Layer 7 of a small transformer language model trained on English Wikipedia (10 layers, counted from 0, width 64).
A neuron's activation on a vector x is SiLU(gate . x) times (in . x), where the dot is the dot product.

Input weights of the MLP neurons that the questions are about. A number n stands for (n - 128) times 0.0054.
n0 gate: 116, 102, 149, 40, 98, 94, 80, 130, 137, 170, 93, 133, 143, 130, 158, 87, 171, 194, 206, 144, 207, 90, 143, 114, 88, 151, 129, 100, 165, 155, 120, 112, 178, 96, 72, 135, 138, 176, 108, 120, 106, 224, 128, 78, 176, 177, 134, 117, 135, 130, 99, 50, 195, 81, 148, 121, 143, 90, 123, 138, 148, 160, 108, 72
n86 gate: 160, 135, 92, 153, 86, 88, 72, 102, 156, 118, 113, 133, 106, 141, 206, 103, 114, 134, 127, 83, 122, 185, 107, 65, 120, 114, 105, 138, 100, 124, 194, 173, 165, 77, 96, 84, 156, 206, 158, 132, 127, 161, 151, 62, 183, 144, 103, 94, 147, 201, 52, 175, 136, 151, 114, 151, 123, 133, 195, 115, 152, 58, 136, 175
n124 gate: 134, 126, 131, 141, 111, 141, 142, 117, 154, 134, 145, 141, 87, 138, 124, 139, 118, 171, 89, 61, 125, 124, 95, 169, 112, 96, 179, 153, 111, 97, 92, 90, 130, 122, 164, 128, 182, 137, 156, 171, 156, 146, 126, 81, 136, 161, 161, 78, 100, 59, 89, 147, 163, 87, 155, 138, 168, 137, 166, 102, 131, 186, 57, 92
n127 gate: 81, 92, 119, 112, 118, 66, 142, 159, 123, 78, 180, 157, 154, 134, 100, 154, 147, 97, 149, 106, 91, 175, 151, 115, 153, 86, 149, 99, 159, 102, 170, 59, 206, 113, 103, 155, 152, 104, 138, 114, 20, 162, 92, 113, 144, 143, 92, 124, 174, 131, 138, 177, 182, 122, 95, 135, 106, 127, 182, 155, 122, 164, 92, 109
n139 gate: 107, 64, 100, 147, 102, 220, 192, 179, 197, 118, 167, 161, 35, 177, 145, 143, 82, 118, 156, 89, 50, 151, 110, 86, 123, 123, 110, 112, 90, 117, 222, 71, 153, 138, 79, 198, 145, 128, 65, 144, 122, 134, 171, 74, 106, 80, 143, 166, 166, 120, 163, 108, 176, 175, 117, 102, 139, 149, 130, 108, 136, 167, 53, 161
n140 gate: 134, 163, 103, 112, 70, 188, 105, 121, 128, 102, 103, 153, 172, 160, 138, 150, 128, 114, 171, 145, 116, 114, 45, 90, 150, 163, 137, 162, 107, 95, 25, 144, 103, 233, 120, 182, 84, 161, 136, 129, 124, 190, 158, 125, 112, 96, 107, 201, 129, 156, 160, 131, 194, 196, 186, 135, 188, 112, 149, 84, 133, 106, 141, 134
n163 gate: 108, 120, 91, 164, 77, 192, 87, 137, 86, 175, 183, 112, 120, 122, 92, 174, 133, 191, 112, 114, 146, 223, 116, 81, 175, 134, 144, 120, 84, 113, 156, 128, 203, 147, 152, 88, 142, 140, 92, 184, 114, 123, 202, 89, 148, 89, 65, 156, 128, 219, 205, 227, 85, 177, 54, 140, 193, 178, 148, 133, 117, 128, 105, 114
n175 gate: 127, 192, 93, 139, 115, 112, 116, 69, 175, 117, 155, 238, 143, 90, 153, 111, 98, 159, 123, 137, 191, 188, 183, 126, 121, 96, 127, 141, 108, 144, 142, 185, 106, 114, 111, 117, 119, 141, 59, 90, 106, 146, 144, 89, 123, 124, 148, 128, 138, 194, 168, 90, 189, 87, 140, 118, 141, 95, 141, 174, 177, 147, 121, 85
n183 gate: 89, 155, 170, 95, 108, 144, 211, 228, 157, 145, 104, 177, 68, 141, 65, 115, 68, 104, 151, 194, 91, 145, 123, 167, 162, 143, 81, 144, 70, 135, 87, 115, 173, 113, 95, 142, 170, 127, 170, 153, 178, 190, 91, 106, 131, 109, 113, 111, 81, 139, 79, 89, 158, 104, 158, 27, 155, 211, 83, 114, 120, 121, 128, 83
n184 gate: 106, 122, 144, 145, 109, 15, 136, 143, 101, 123, 152, 207, 115, 125, 90, 67, 148, 210, 126, 149, 146, 134, 197, 176, 248, 124, 133, 110, 191, 161, 108, 146, 84, 175, 115, 109, 225, 114, 146, 126, 171, 130, 138, 133, 109, 161, 170, 108, 110, 153, 79, 158, 167, 148, 126, 156, 125, 160, 113, 136, 114, 93, 142, 132
n227 gate: 180, 144, 158, 127, 139, 120, 140, 87, 132, 108, 85, 83, 118, 170, 82, 100, 88, 168, 229, 125, 99, 89, 166, 105, 161, 164, 108, 144, 123, 74, 146, 162, 150, 95, 123, 117, 144, 128, 98, 127, 93, 149, 85, 143, 118, 196, 139, 111, 145, 169, 89, 110, 152, 171, 177, 122, 181, 130, 71, 192, 130, 123, 152, 124
n239 gate: 120, 96, 102, 87, 135, 138, 178, 214, 174, 168, 121, 137, 111, 160, 171, 87, 145, 186, 135, 97, 157, 95, 107, 74, 160, 142, 39, 112, 48, 127, 150, 140, 137, 112, 83, 106, 104, 191, 126, 175, 147, 106, 93, 160, 170, 96, 167, 157, 186, 125, 154, 131, 151, 53, 110, 117, 139, 188, 127, 81, 96, 157, 78, 156
n247 gate: 117, 130, 69, 134, 115, 143, 173, 91, 100, 128, 133, 136, 182, 131, 154, 30, 90, 92, 114, 182, 97, 169, 80, 104, 94, 85, 118, 144, 102, 88, 130, 170, 102, 142, 162, 90, 138, 171, 160, 138, 172, 136, 140, 122, 74, 107, 169, 87, 135, 182, 92, 186, 157, 102, 116, 141, 166, 146, 133, 186, 126, 65, 78, 144
n249 gate: 166, 91, 79, 182, 77, 96, 141, 113, 155, 190, 100, 193, 174, 136, 117, 113, 140, 114, 143, 150, 194, 35, 92, 127, 146, 143, 134, 92, 154, 114, 144, 123, 126, 168, 189, 75, 51, 124, 145, 159, 178, 102, 194, 99, 152, 128, 144, 74, 176, 201, 104, 131, 106, 136, 99, 120, 142, 103, 115, 122, 123, 108, 112, 79
n0 in: 103, 100, 160, 129, 163, 98, 143, 163, 145, 80, 110, 163, 110, 152, 132, 122, 171, 170, 117, 159, 139, 155, 154, 89, 78, 140, 117, 104, 120, 174, 81, 89, 95, 108, 222, 182, 163, 84, 137, 132, 201, 99, 109, 197, 113, 141, 90, 67, 130, 127, 102, 81, 148, 116, 110, 116, 123, 165, 168, 91, 186, 160, 121, 110
n86 in: 151, 101, 98, 144, 102, 123, 71, 121, 169, 134, 97, 213, 145, 145, 166, 152, 148, 123, 81, 157, 149, 120, 124, 127, 77, 138, 124, 152, 130, 139, 129, 165, 125, 84, 122, 86, 120, 138, 134, 131, 101, 143, 140, 96, 145, 99, 138, 131, 122, 152, 99, 162, 159, 115, 94, 138, 127, 156, 90, 96, 117, 87, 136, 142
n124 in: 113, 165, 125, 146, 105, 125, 128, 153, 133, 135, 59, 162, 103, 142, 126, 84, 140, 91, 168, 143, 154, 121, 159, 152, 127, 125, 117, 75, 144, 128, 72, 133, 127, 50, 144, 125, 119, 121, 130, 122, 140, 179, 156, 126, 75, 168, 112, 158, 233, 159, 117, 93, 161, 200, 116, 159, 91, 81, 108, 149, 98, 113, 140, 122
n127 in: 106, 121, 156, 131, 185, 141, 137, 154, 173, 121, 143, 151, 107, 166, 155, 139, 168, 68, 93, 133, 165, 151, 129, 86, 170, 167, 115, 96, 146, 123, 80, 124, 128, 156, 94, 160, 161, 90, 158, 162, 163, 168, 108, 114, 70, 115, 156, 102, 185, 178, 124, 136, 137, 113, 94, 187, 135, 98, 98, 110, 112, 115, 100, 126
n139 in: 133, 150, 184, 129, 107, 188, 109, 137, 137, 134, 128, 173, 90, 124, 124, 171, 126, 122, 62, 80, 112, 119, 149, 131, 151, 96, 116, 110, 193, 106, 157, 95, 115, 191, 106, 148, 148, 86, 136, 119, 103, 92, 164, 143, 116, 75, 130, 145, 131, 92, 108, 135, 184, 190, 89, 158, 131, 143, 112, 157, 99, 107, 175, 75
n140 in: 136, 132, 126, 110, 125, 125, 102, 98, 138, 122, 127, 159, 164, 85, 119, 92, 139, 131, 135, 25, 114, 148, 145, 109, 111, 92, 140, 154, 118, 111, 169, 186, 75, 125, 205, 93, 148, 134, 89, 99, 141, 168, 135, 60, 145, 134, 158, 134, 132, 194, 122, 116, 89, 137, 127, 124, 178, 123, 103, 169, 139, 92, 66, 133
n163 in: 63, 159, 55, 180, 99, 130, 88, 155, 93, 70, 126, 100, 109, 143, 74, 162, 104, 96, 104, 169, 108, 75, 127, 137, 138, 114, 131, 190, 98, 79, 146, 153, 102, 157, 153, 92, 93, 80, 151, 124, 119, 101, 189, 233, 197, 136, 110, 169, 143, 130, 163, 104, 118, 116, 74, 120, 128, 105, 96, 56, 148, 197, 127, 86
n175 in: 159, 133, 139, 150, 141, 165, 158, 138, 124, 193, 165, 96, 51, 117, 152, 128, 71, 161, 76, 113, 117, 131, 112, 203, 105, 148, 167, 149, 150, 128, 109, 114, 130, 122, 125, 97, 135, 152, 108, 90, 167, 99, 105, 149, 131, 138, 197, 142, 108, 102, 166, 165, 135, 145, 126, 124, 154, 180, 77, 101, 156, 146, 148, 148
n183 in: 163, 95, 110, 129, 126, 123, 130, 155, 142, 159, 146, 67, 156, 94, 192, 144, 134, 137, 125, 184, 145, 133, 103, 141, 96, 96, 214, 55, 114, 166, 138, 125, 165, 91, 154, 151, 72, 149, 108, 141, 118, 127, 133, 207, 121, 158, 84, 140, 110, 98, 128, 115, 150, 81, 108, 160, 92, 123, 156, 70, 137, 170, 149, 168
n184 in: 158, 159, 115, 102, 107, 135, 166, 73, 147, 118, 140, 116, 194, 117, 128, 82, 154, 189, 130, 168, 116, 124, 130, 148, 131, 97, 113, 137, 130, 134, 116, 120, 125, 79, 169, 139, 124, 178, 159, 120, 167, 131, 96, 124, 167, 164, 169, 162, 164, 168, 154, 191, 165, 118, 57, 89, 105, 91, 99, 159, 121, 174, 194, 159
n227 in: 146, 154, 157, 187, 116, 104, 118, 96, 116, 167, 138, 143, 124, 214, 161, 90, 169, 135, 142, 133, 172, 154, 118, 173, 115, 138, 88, 104, 178, 158, 158, 180, 153, 173, 104, 169, 111, 158, 117, 141, 116, 85, 155, 43, 152, 138, 113, 140, 141, 129, 113, 117, 84, 158, 79, 156, 132, 120, 110, 140, 125, 98, 136, 76
n239 in: 109, 125, 117, 90, 109, 153, 134, 188, 154, 80, 116, 138, 118, 101, 157, 154, 169, 132, 51, 170, 147, 155, 163, 153, 170, 97, 158, 227, 156, 103, 105, 169, 155, 144, 158, 140, 102, 136, 153, 130, 127, 121, 112, 139, 136, 90, 170, 66, 177, 181, 100, 131, 160, 139, 100, 143, 119, 161, 142, 84, 106, 154, 197, 85
n247 in: 169, 147, 158, 110, 136, 131, 159, 180, 161, 127, 181, 134, 115, 114, 168, 143, 109, 186, 103, 184, 198, 158, 162, 134, 115, 137, 165, 182, 118, 127, 148, 183, 152, 112, 121, 178, 116, 152, 106, 139, 171, 69, 149, 102, 96, 123, 147, 202, 124, 112, 191, 93, 140, 205, 129, 75, 92, 92, 141, 130, 151, 134, 154, 129
n249 in: 148, 124, 153, 80, 117, 116, 113, 126, 144, 99, 121, 152, 126, 179, 107, 84, 96, 113, 188, 117, 180, 108, 171, 136, 157, 120, 107, 102, 120, 162, 138, 131, 107, 147, 146, 66, 128, 123, 104, 148, 179, 121, 120, 130, 101, 175, 180, 165, 148, 166, 204, 115, 101, 121, 85, 119, 133, 164, 170, 147, 118, 155, 88, 142

Each question shows a token from some text and the vector x that enters the MLP there. A number n stands for (n - 128) times 0.019.

"010": 114, 105, 166, 83, 165, 122, 109, 34, 142, 170, 112, 52, 127, 149, 128, 122, 133, 41, 134, 131, 112, 91, 110, 110, 143, 147, 140, 149, 179, 141, 141, 132, 116, 97, 104, 161, 126, 172, 162, 140, 139, 137, 118, 83, 121, 106, 122, 165, 153, 125, 78, 120, 111, 170, 87, 122, 130, 114, 82, 111, 144, 150, 177, 97
Which neuron lights up most? n227

"ures": 130, 164, 103, 145, 199, 143, 100, 117, 113, 156, 120, 132, 134, 99, 132, 127, 150, 157, 155, 138, 130, 101, 109, 129, 93, 82, 158, 131, 106, 147, 119, 141, 146, 131, 122, 89, 136, 134, 173, 140, 132, 92, 135, 105, 151, 153, 162, 120, 124, 95, 138, 127, 62, 168, 145, 132, 93, 144, 66, 143, 187, 145, 155, 125
Which neuron lights up most? n127

" writ": 108, 119, 109, 84, 168, 147, 94, 83, 125, 112, 126, 116, 91, 92, 167, 132, 128, 119, 88, 87, 158, 89, 178, 91, 127, 99, 93, 142, 164, 179, 134, 119, 106, 119, 197, 115, 139, 91, 142, 104, 173, 89, 91, 122, 141, 154, 117, 179, 136, 154, 152, 135, 132, 145, 140, 118, 88, 91, 102, 129, 59, 101, 116, 108
Which neuron fires most, and how strongly? n183, at about 0.2

" appeared": 124, 111, 121, 85, 169, 138, 99, 96, 123, 116, 133, 139, 124, 120, 181, 120, 110, 124, 148, 119, 114, 127, 130, 129, 171, 75, 137, 122, 158, 154, 61, 136, 97, 120, 145, 114, 106, 118, 110, 127, 154, 80, 112, 172, 161, 90, 165, 99, 115, 140, 162, 134, 96, 124, 148, 83, 59, 67, 85, 116, 120, 134, 98, 147
Which neuron fires most, and how strongly? n227, at about 0.28

" d": 164, 86, 84, 106, 155, 140, 122, 97, 132, 134, 137, 121, 144, 118, 112, 134, 97, 131, 83, 133, 131, 128, 143, 144, 76, 98, 136, 140, 104, 128, 173, 83, 77, 147, 157, 72, 84, 132, 154, 147, 136, 155, 111, 134, 142, 127, 163, 150, 113, 134, 146, 157, 149, 153, 132, 169, 49, 103, 124, 120, 87, 105, 70, 152
Which neuron lights up most? n227

" was": 75, 131, 124, 106, 171, 126, 101, 106, 120, 141, 124, 137, 121, 124, 131, 169, 159, 122, 132, 110, 76, 126, 157, 101, 173, 114, 103, 100, 120, 131, 83, 115, 134, 105, 129, 150, 101, 155, 131, 100, 157, 115, 60, 135, 158, 137, 102, 124, 120, 121, 100, 115, 92, 118, 123, 117, 43, 159, 95, 138, 95, 123, 88, 128
Which neuron lights up most? n247

" University": 164, 130, 134, 123, 141, 134, 96, 94, 159, 127, 113, 135, 120, 124, 104, 112, 164, 102, 150, 131, 119, 87, 125, 87, 116, 89, 182, 139, 120, 140, 182, 104, 120, 87, 167, 109, 163, 118, 140, 145, 138, 117, 100, 107, 129, 152, 161, 122, 71, 81, 115, 116, 73, 170, 151, 77, 108, 147, 72, 121, 169, 167, 187, 109
Which neuron fires most, and how strongly? n127, at about 0.42

"ard": 139, 154, 178, 108, 165, 157, 121, 161, 148, 145, 89, 117, 88, 124, 117, 96, 111, 112, 114, 117, 106, 104, 99, 125, 100, 132, 158, 120, 135, 164, 158, 143, 123, 91, 114, 94, 103, 103, 173, 136, 112, 135, 82, 144, 99, 142, 129, 153, 79, 124, 80, 128, 54, 114, 184, 139, 101, 120, 86, 100, 161, 166, 109, 146
Which neuron lights up most? n183

" W": 113, 111, 120, 137, 127, 105, 114, 94, 150, 113, 159, 134, 163, 122, 133, 125, 99, 129, 160, 110, 118, 123, 145, 106, 30, 50, 131, 136, 90, 122, 171, 151, 82, 143, 128, 133, 105, 154, 151, 128, 126, 84, 108, 165, 126, 113, 142, 131, 138, 89, 116, 124, 96, 173, 104, 133, 135, 116, 136, 125, 71, 144, 113, 159
Which neuron lights up most? n247

" R": 145, 105, 124, 146, 169, 87, 130, 97, 126, 108, 141, 144, 129, 98, 139, 133, 123, 105, 133, 104, 145, 127, 114, 133, 32, 130, 96, 124, 87, 144, 126, 132, 109, 112, 170, 114, 135, 141, 132, 127, 98, 98, 134, 167, 90, 135, 146, 115, 109, 104, 111, 120, 115, 174, 95, 161, 78, 87, 171, 150, 115, 125, 113, 150
Which neuron fires most, and how strongly? n239, at about 0.34

"our": 103, 139, 114, 139, 182, 75, 101, 175, 95, 191, 108, 130, 99, 143, 164, 105, 125, 128, 124, 120, 200, 131, 135, 111, 129, 138, 140, 97, 144, 180, 130, 156, 144, 161, 103, 176, 150, 97, 158, 82, 142, 165, 116, 151, 144, 118, 161, 155, 125, 134, 138, 113, 94, 188, 103, 165, 114, 107, 59, 107, 158, 130, 117, 102
Which neuron lights up most? n0

"ch": 94, 106, 86, 121, 186, 128, 142, 90, 119, 175, 63, 147, 148, 163, 139, 148, 107, 158, 135, 147, 156, 127, 118, 167, 77, 112, 111, 151, 140, 134, 154, 170, 117, 160, 105, 140, 86, 99, 147, 152, 100, 118, 122, 118, 120, 80, 126, 121, 164, 133, 118, 131, 69, 148, 97, 151, 96, 141, 122, 106, 113, 101, 69, 115
Which neuron fires most, and how strongly? n184, at about 0.28

".": 145, 138, 107, 142, 174, 100, 70, 107, 129, 124, 127, 121, 130, 117, 99, 109, 95, 140, 121, 87, 147, 70, 163, 132, 188, 108, 153, 101, 163, 148, 191, 103, 108, 131, 128, 97, 134, 148, 149, 99, 147, 122, 109, 145, 138, 157, 140, 111, 78, 136, 120, 109, 122, 106, 131, 148, 44, 147, 148, 130, 141, 124, 133, 136
Which three neurons fire most, strongest first? n249, n247, n239

"1": 157, 77, 136, 78, 154, 168, 99, 92, 130, 132, 151, 103, 106, 86, 133, 132, 185, 110, 113, 106, 112, 78, 103, 137, 184, 162, 123, 151, 107, 119, 107, 132, 87, 139, 175, 153, 141, 152, 177, 121, 148, 132, 151, 100, 96, 132, 122, 155, 159, 120, 126, 90, 99, 149, 164, 97, 95, 79, 149, 136, 135, 106, 141, 87
Which neuron fires most, and how strongly? n140, at about 0.78

" Miss": 161, 84, 93, 116, 165, 99, 123, 141, 123, 128, 130, 102, 120, 65, 185, 133, 68, 140, 115, 157, 106, 130, 155, 99, 146, 111, 139, 155, 99, 116, 147, 86, 102, 117, 111, 79, 126, 113, 179, 78, 153, 71, 99, 175, 107, 133, 107, 145, 77, 123, 86, 111, 90, 141, 100, 147, 120, 95, 144, 155, 132, 123, 144, 199
Which neuron lights up most? n124

"els": 130, 159, 121, 129, 174, 124, 106, 74, 124, 175, 124, 125, 114, 144, 84, 111, 151, 150, 170, 96, 130, 95, 101, 147, 98, 76, 166, 138, 136, 161, 112, 141, 142, 135, 120, 39, 148, 158, 148, 128, 110, 79, 146, 142, 136, 129, 109, 130, 106, 97, 143, 122, 52, 158, 123, 147, 100, 117, 86, 126, 172, 125, 138, 138
The two highest activations, in order: n239, n127

"hen": 133, 132, 122, 148, 169, 149, 79, 133, 115, 202, 126, 173, 109, 90, 96, 164, 118, 95, 183, 146, 160, 123, 139, 101, 81, 164, 147, 111, 126, 77, 158, 105, 96, 97, 110, 105, 83, 189, 115, 128, 153, 112, 142, 125, 122, 110, 54, 126, 123, 122, 128, 91, 93, 120, 145, 129, 124, 163, 75, 155, 128, 104, 94, 103
Which neuron lights up most? n184

" b": 170, 119, 89, 113, 174, 53, 152, 70, 83, 151, 122, 184, 159, 160, 129, 119, 89, 136, 105, 120, 137, 157, 105, 142, 74, 102, 128, 119, 145, 135, 121, 112, 109, 132, 144, 174, 169, 122, 120, 113, 118, 109, 93, 133, 123, 91, 140, 128, 113, 146, 104, 112, 100, 173, 90, 152, 83, 112, 149, 111, 95, 153, 90, 122
Which three neurons fire most, strongest first? n163, n239, n184

"anc": 114, 115, 79, 131, 185, 153, 137, 123, 161, 83, 153, 110, 124, 87, 139, 129, 99, 165, 133, 77, 147, 125, 161, 170, 120, 139, 86, 133, 137, 151, 149, 64, 85, 138, 144, 97, 80, 83, 129, 72, 76, 144, 86, 90, 96, 122, 96, 102, 140, 129, 108, 122, 134, 166, 114, 173, 160, 97, 129, 134, 79, 118, 109, 129
Which neuron lights up most? n139

"ions": 154, 161, 122, 129, 171, 113, 114, 112, 132, 130, 139, 165, 140, 119, 135, 120, 175, 119, 178, 109, 124, 107, 155, 143, 143, 99, 123, 145, 138, 152, 126, 112, 84, 119, 123, 139, 173, 109, 145, 129, 144, 83, 133, 138, 138, 163, 161, 101, 129, 97, 127, 127, 48, 139, 150, 197, 94, 134, 67, 111, 152, 114, 159, 130
Which neuron fires most, and how strongly? n183, at about 0.19

" Green": 159, 122, 106, 155, 176, 120, 139, 108, 128, 152, 120, 127, 153, 100, 133, 147, 112, 132, 157, 109, 170, 73, 119, 100, 88, 98, 181, 161, 82, 143, 132, 111, 136, 99, 113, 95, 126, 132, 206, 110, 103, 100, 81, 126, 138, 117, 107, 174, 124, 116, 58, 103, 83, 138, 107, 143, 138, 130, 85, 136, 164, 120, 111, 176
Which neuron lights up most? n86

" B": 159, 117, 91, 123, 176, 71, 134, 111, 143, 100, 136, 97, 164, 121, 133, 122, 100, 95, 126, 132, 110, 136, 107, 102, 39, 76, 143, 105, 121, 130, 143, 107, 95, 109, 142, 132, 129, 155, 114, 120, 152, 131, 133, 150, 123, 107, 179, 163, 84, 89, 114, 105, 131, 167, 122, 159, 138, 99, 184, 141, 113, 124, 119, 157
Which three neurons fire most, strongest first? n247, n239, n227

" Sal": 128, 99, 153, 142, 163, 103, 150, 137, 135, 141, 127, 83, 120, 155, 137, 152, 78, 109, 112, 112, 124, 135, 117, 91, 76, 133, 82, 158, 92, 109, 121, 140, 112, 118, 146, 155, 99, 111, 185, 95, 109, 97, 164, 122, 141, 132, 140, 126, 70, 135, 105, 103, 61, 105, 100, 158, 137, 129, 144, 198, 88, 110, 138, 178
Which neuron lights up most? n124

" in a": 121, 118, 109, 142, 172, 135, 139, 150, 119, 127, 121, 145, 152, 122, 135, 111, 178, 96, 119, 134, 119, 128, 119, 145, 162, 87, 137, 118, 78, 111, 140, 128, 107, 130, 126, 154, 82, 153, 110, 112, 142, 136, 67, 139, 141, 123, 131, 97, 117, 140, 99, 95, 120, 98, 99, 97, 33, 115, 94, 123, 68, 130, 147, 129
The two highest activations, in order: n239, n183

"ird": 157, 172, 147, 141, 192, 151, 101, 110, 140, 133, 89, 123, 127, 133, 76, 132, 97, 129, 126, 179, 163, 107, 129, 77, 111, 124, 138, 135, 128, 136, 76, 118, 95, 131, 115, 149, 97, 124, 138, 86, 142, 139, 111, 124, 133, 123, 109, 171, 130, 164, 93, 114, 59, 168, 117, 100, 129, 125, 101, 93, 114, 152, 111, 200
Which neuron lights up most? n139

" and": 144, 114, 84, 126, 184, 138, 140, 130, 156, 117, 128, 135, 131, 139, 129, 154, 166, 130, 122, 106, 119, 130, 147, 136, 183, 85, 100, 107, 114, 122, 138, 145, 100, 126, 179, 123, 101, 130, 111, 133, 151, 124, 52, 106, 138, 140, 166, 101, 110, 119, 149, 123, 106, 133, 139, 95, 56, 142, 84, 133, 84, 154, 113, 146
Which neuron lights up most? n239

"ic": 159, 123, 145, 135, 140, 126, 128, 74, 116, 111, 145, 95, 98, 125, 158, 105, 145, 127, 208, 105, 139, 102, 130, 199, 120, 103, 131, 178, 118, 185, 78, 135, 147, 168, 77, 130, 63, 66, 126, 131, 136, 138, 136, 101, 156, 132, 166, 51, 174, 143, 134, 123, 95, 152, 157, 123, 101, 135, 91, 103, 167, 129, 101, 111
Which neuron lights up most? n227

" Bar": 125, 77, 70, 154, 199, 112, 103, 125, 150, 134, 113, 118, 140, 120, 109, 66, 107, 103, 135, 161, 101, 149, 136, 81, 98, 123, 121, 122, 128, 131, 132, 126, 108, 111, 111, 121, 121, 147, 175, 101, 127, 115, 150, 126, 148, 101, 138, 145, 103, 125, 137, 74, 62, 185, 124, 73, 146, 119, 146, 160, 111, 125, 125, 145
Which neuron lights up most? n247

" late": 108, 109, 153, 81, 148, 148, 143, 144, 150, 131, 137, 121, 121, 139, 148, 100, 171, 107, 124, 186, 131, 124, 104, 164, 181, 152, 116, 171, 118, 101, 99, 156, 58, 115, 138, 130, 83, 111, 93, 65, 174, 118, 74, 159, 132, 105, 116, 130, 98, 124, 107, 139, 147, 114, 136, 136, 94, 74, 76, 106, 114, 133, 155, 109
Which neuron lights up most? n239

"-": 141, 97, 130, 141, 154, 152, 124, 92, 73, 117, 151, 166, 152, 111, 139, 189, 98, 171, 174, 67, 129, 139, 170, 136, 78, 108, 126, 146, 100, 164, 157, 164, 108, 84, 129, 93, 117, 120, 155, 85, 99, 126, 95, 133, 128, 114, 135, 135, 104, 94, 127, 78, 129, 186, 115, 119, 93, 161, 104, 73, 127, 150, 107, 139
Which neuron fires most, and how strongly? n175, at about 0.23

"ild": 125, 126, 131, 108, 185, 149, 121, 157, 177, 95, 96, 154, 102, 86, 169, 105, 69, 132, 92, 92, 119, 113, 156, 124, 91, 80, 157, 167, 126, 156, 92, 136, 98, 174, 142, 114, 116, 117, 182, 152, 140, 169, 96, 135, 152, 151, 73, 158, 117, 151, 124, 131, 99, 137, 118, 149, 155, 92, 99, 166, 107, 137, 95, 141
Which neuron lights up most? n140

"===": 99, 145, 158, 164, 140, 104, 128, 30, 84, 164, 117, 177, 132, 83, 78, 112, 104, 88, 95, 125, 147, 138, 162, 139, 129, 101, 101, 126, 127, 132, 149, 146, 117, 124, 80, 145, 108, 137, 168, 97, 135, 103, 130, 178, 141, 111, 137, 67, 111, 135, 113, 145, 133, 112, 117, 160, 55, 139, 163, 88, 152, 140, 141, 119
Which neuron lights up most? n140

" College": 158, 129, 122, 115, 132, 106, 85, 96, 115, 134, 107, 135, 140, 108, 115, 133, 163, 109, 121, 132, 126, 85, 147, 68, 132, 98, 193, 122, 117, 137, 118, 106, 128, 95, 148, 96, 146, 102, 183, 154, 119, 111, 114, 116, 118, 126, 163, 119, 112, 85, 86, 97, 63, 148, 130, 122, 111, 130, 59, 126, 203, 165, 163, 93
Which neuron fires most, and how strongly? n0, at about 0.18

" k": 99, 105, 113, 104, 147, 107, 151, 101, 118, 100, 116, 124, 158, 130, 146, 132, 105, 126, 109, 136, 138, 125, 137, 126, 56, 83, 157, 145, 169, 119, 160, 164, 102, 149, 142, 129, 138, 133, 98, 106, 139, 84, 105, 147, 143, 121, 144, 132, 125, 110, 131, 129, 82, 175, 102, 119, 88, 122, 174, 151, 44, 76, 86, 126
Which neuron lights up most? n247

" to": 125, 101, 122, 112, 153, 135, 133, 134, 140, 138, 117, 141, 131, 135, 135, 143, 159, 124, 148, 136, 101, 141, 141, 116, 191, 97, 134, 109, 76, 115, 142, 117, 132, 80, 138, 169, 72, 154, 165, 120, 116, 76, 61, 136, 112, 137, 112, 112, 75, 156, 119, 132, 120, 97, 134, 133, 66, 134, 71, 127, 97, 160, 132, 168
Which three neurons fire most, strongest first? n183, n239, n140

" (": 113, 83, 218, 115, 83, 162, 145, 108, 146, 86, 94, 119, 158, 118, 118, 116, 62, 111, 146, 148, 131, 167, 105, 164, 139, 121, 172, 162, 148, 121, 107, 102, 126, 99, 122, 166, 131, 140, 170, 91, 112, 116, 95, 174, 127, 160, 103, 151, 90, 98, 110, 126, 165, 118, 125, 99, 72, 112, 116, 123, 100, 131, 147, 114
Which neuron lights up most? n183

" play": 75, 125, 128, 89, 175, 125, 100, 73, 133, 133, 142, 129, 137, 98, 155, 144, 71, 139, 99, 125, 146, 102, 116, 106, 145, 107, 129, 158, 150, 129, 81, 142, 91, 113, 129, 137, 123, 111, 132, 58, 118, 83, 115, 120, 125, 119, 149, 163, 171, 133, 157, 121, 121, 97, 133, 114, 88, 99, 48, 98, 116, 125, 66, 160
Which neuron lights up most? n175

"el": 180, 151, 130, 138, 164, 118, 123, 67, 130, 154, 137, 104, 126, 154, 113, 115, 96, 156, 114, 111, 131, 90, 135, 161, 73, 104, 166, 105, 135, 164, 164, 139, 125, 123, 112, 45, 82, 103, 183, 99, 143, 108, 119, 141, 146, 122, 85, 122, 112, 117, 132, 119, 54, 134, 143, 144, 97, 160, 104, 140, 162, 116, 111, 126
Which three neurons fire most, strongest first? n239, n127, n249

" National": 121, 120, 144, 154, 159, 114, 103, 109, 126, 137, 80, 103, 146, 74, 157, 89, 152, 130, 111, 161, 124, 100, 144, 126, 115, 117, 112, 151, 84, 136, 107, 151, 110, 114, 159, 91, 146, 110, 187, 109, 154, 136, 86, 99, 109, 159, 146, 135, 131, 112, 93, 120, 52, 158, 124, 92, 78, 125, 97, 160, 124, 162, 129, 178
Which neuron fires most, and how strongly? n139, at about 0.29

"ast": 153, 131, 193, 90, 131, 111, 87, 140, 120, 129, 128, 136, 123, 114, 104, 115, 111, 131, 136, 155, 167, 104, 145, 70, 100, 149, 154, 93, 121, 194, 133, 102, 95, 86, 74, 136, 146, 130, 91, 113, 144, 99, 99, 151, 122, 132, 165, 143, 71, 154, 84, 115, 83, 157, 114, 163, 129, 143, 72, 138, 165, 156, 182, 92
Which neuron fires most, and how strongly? n0, at about 1.5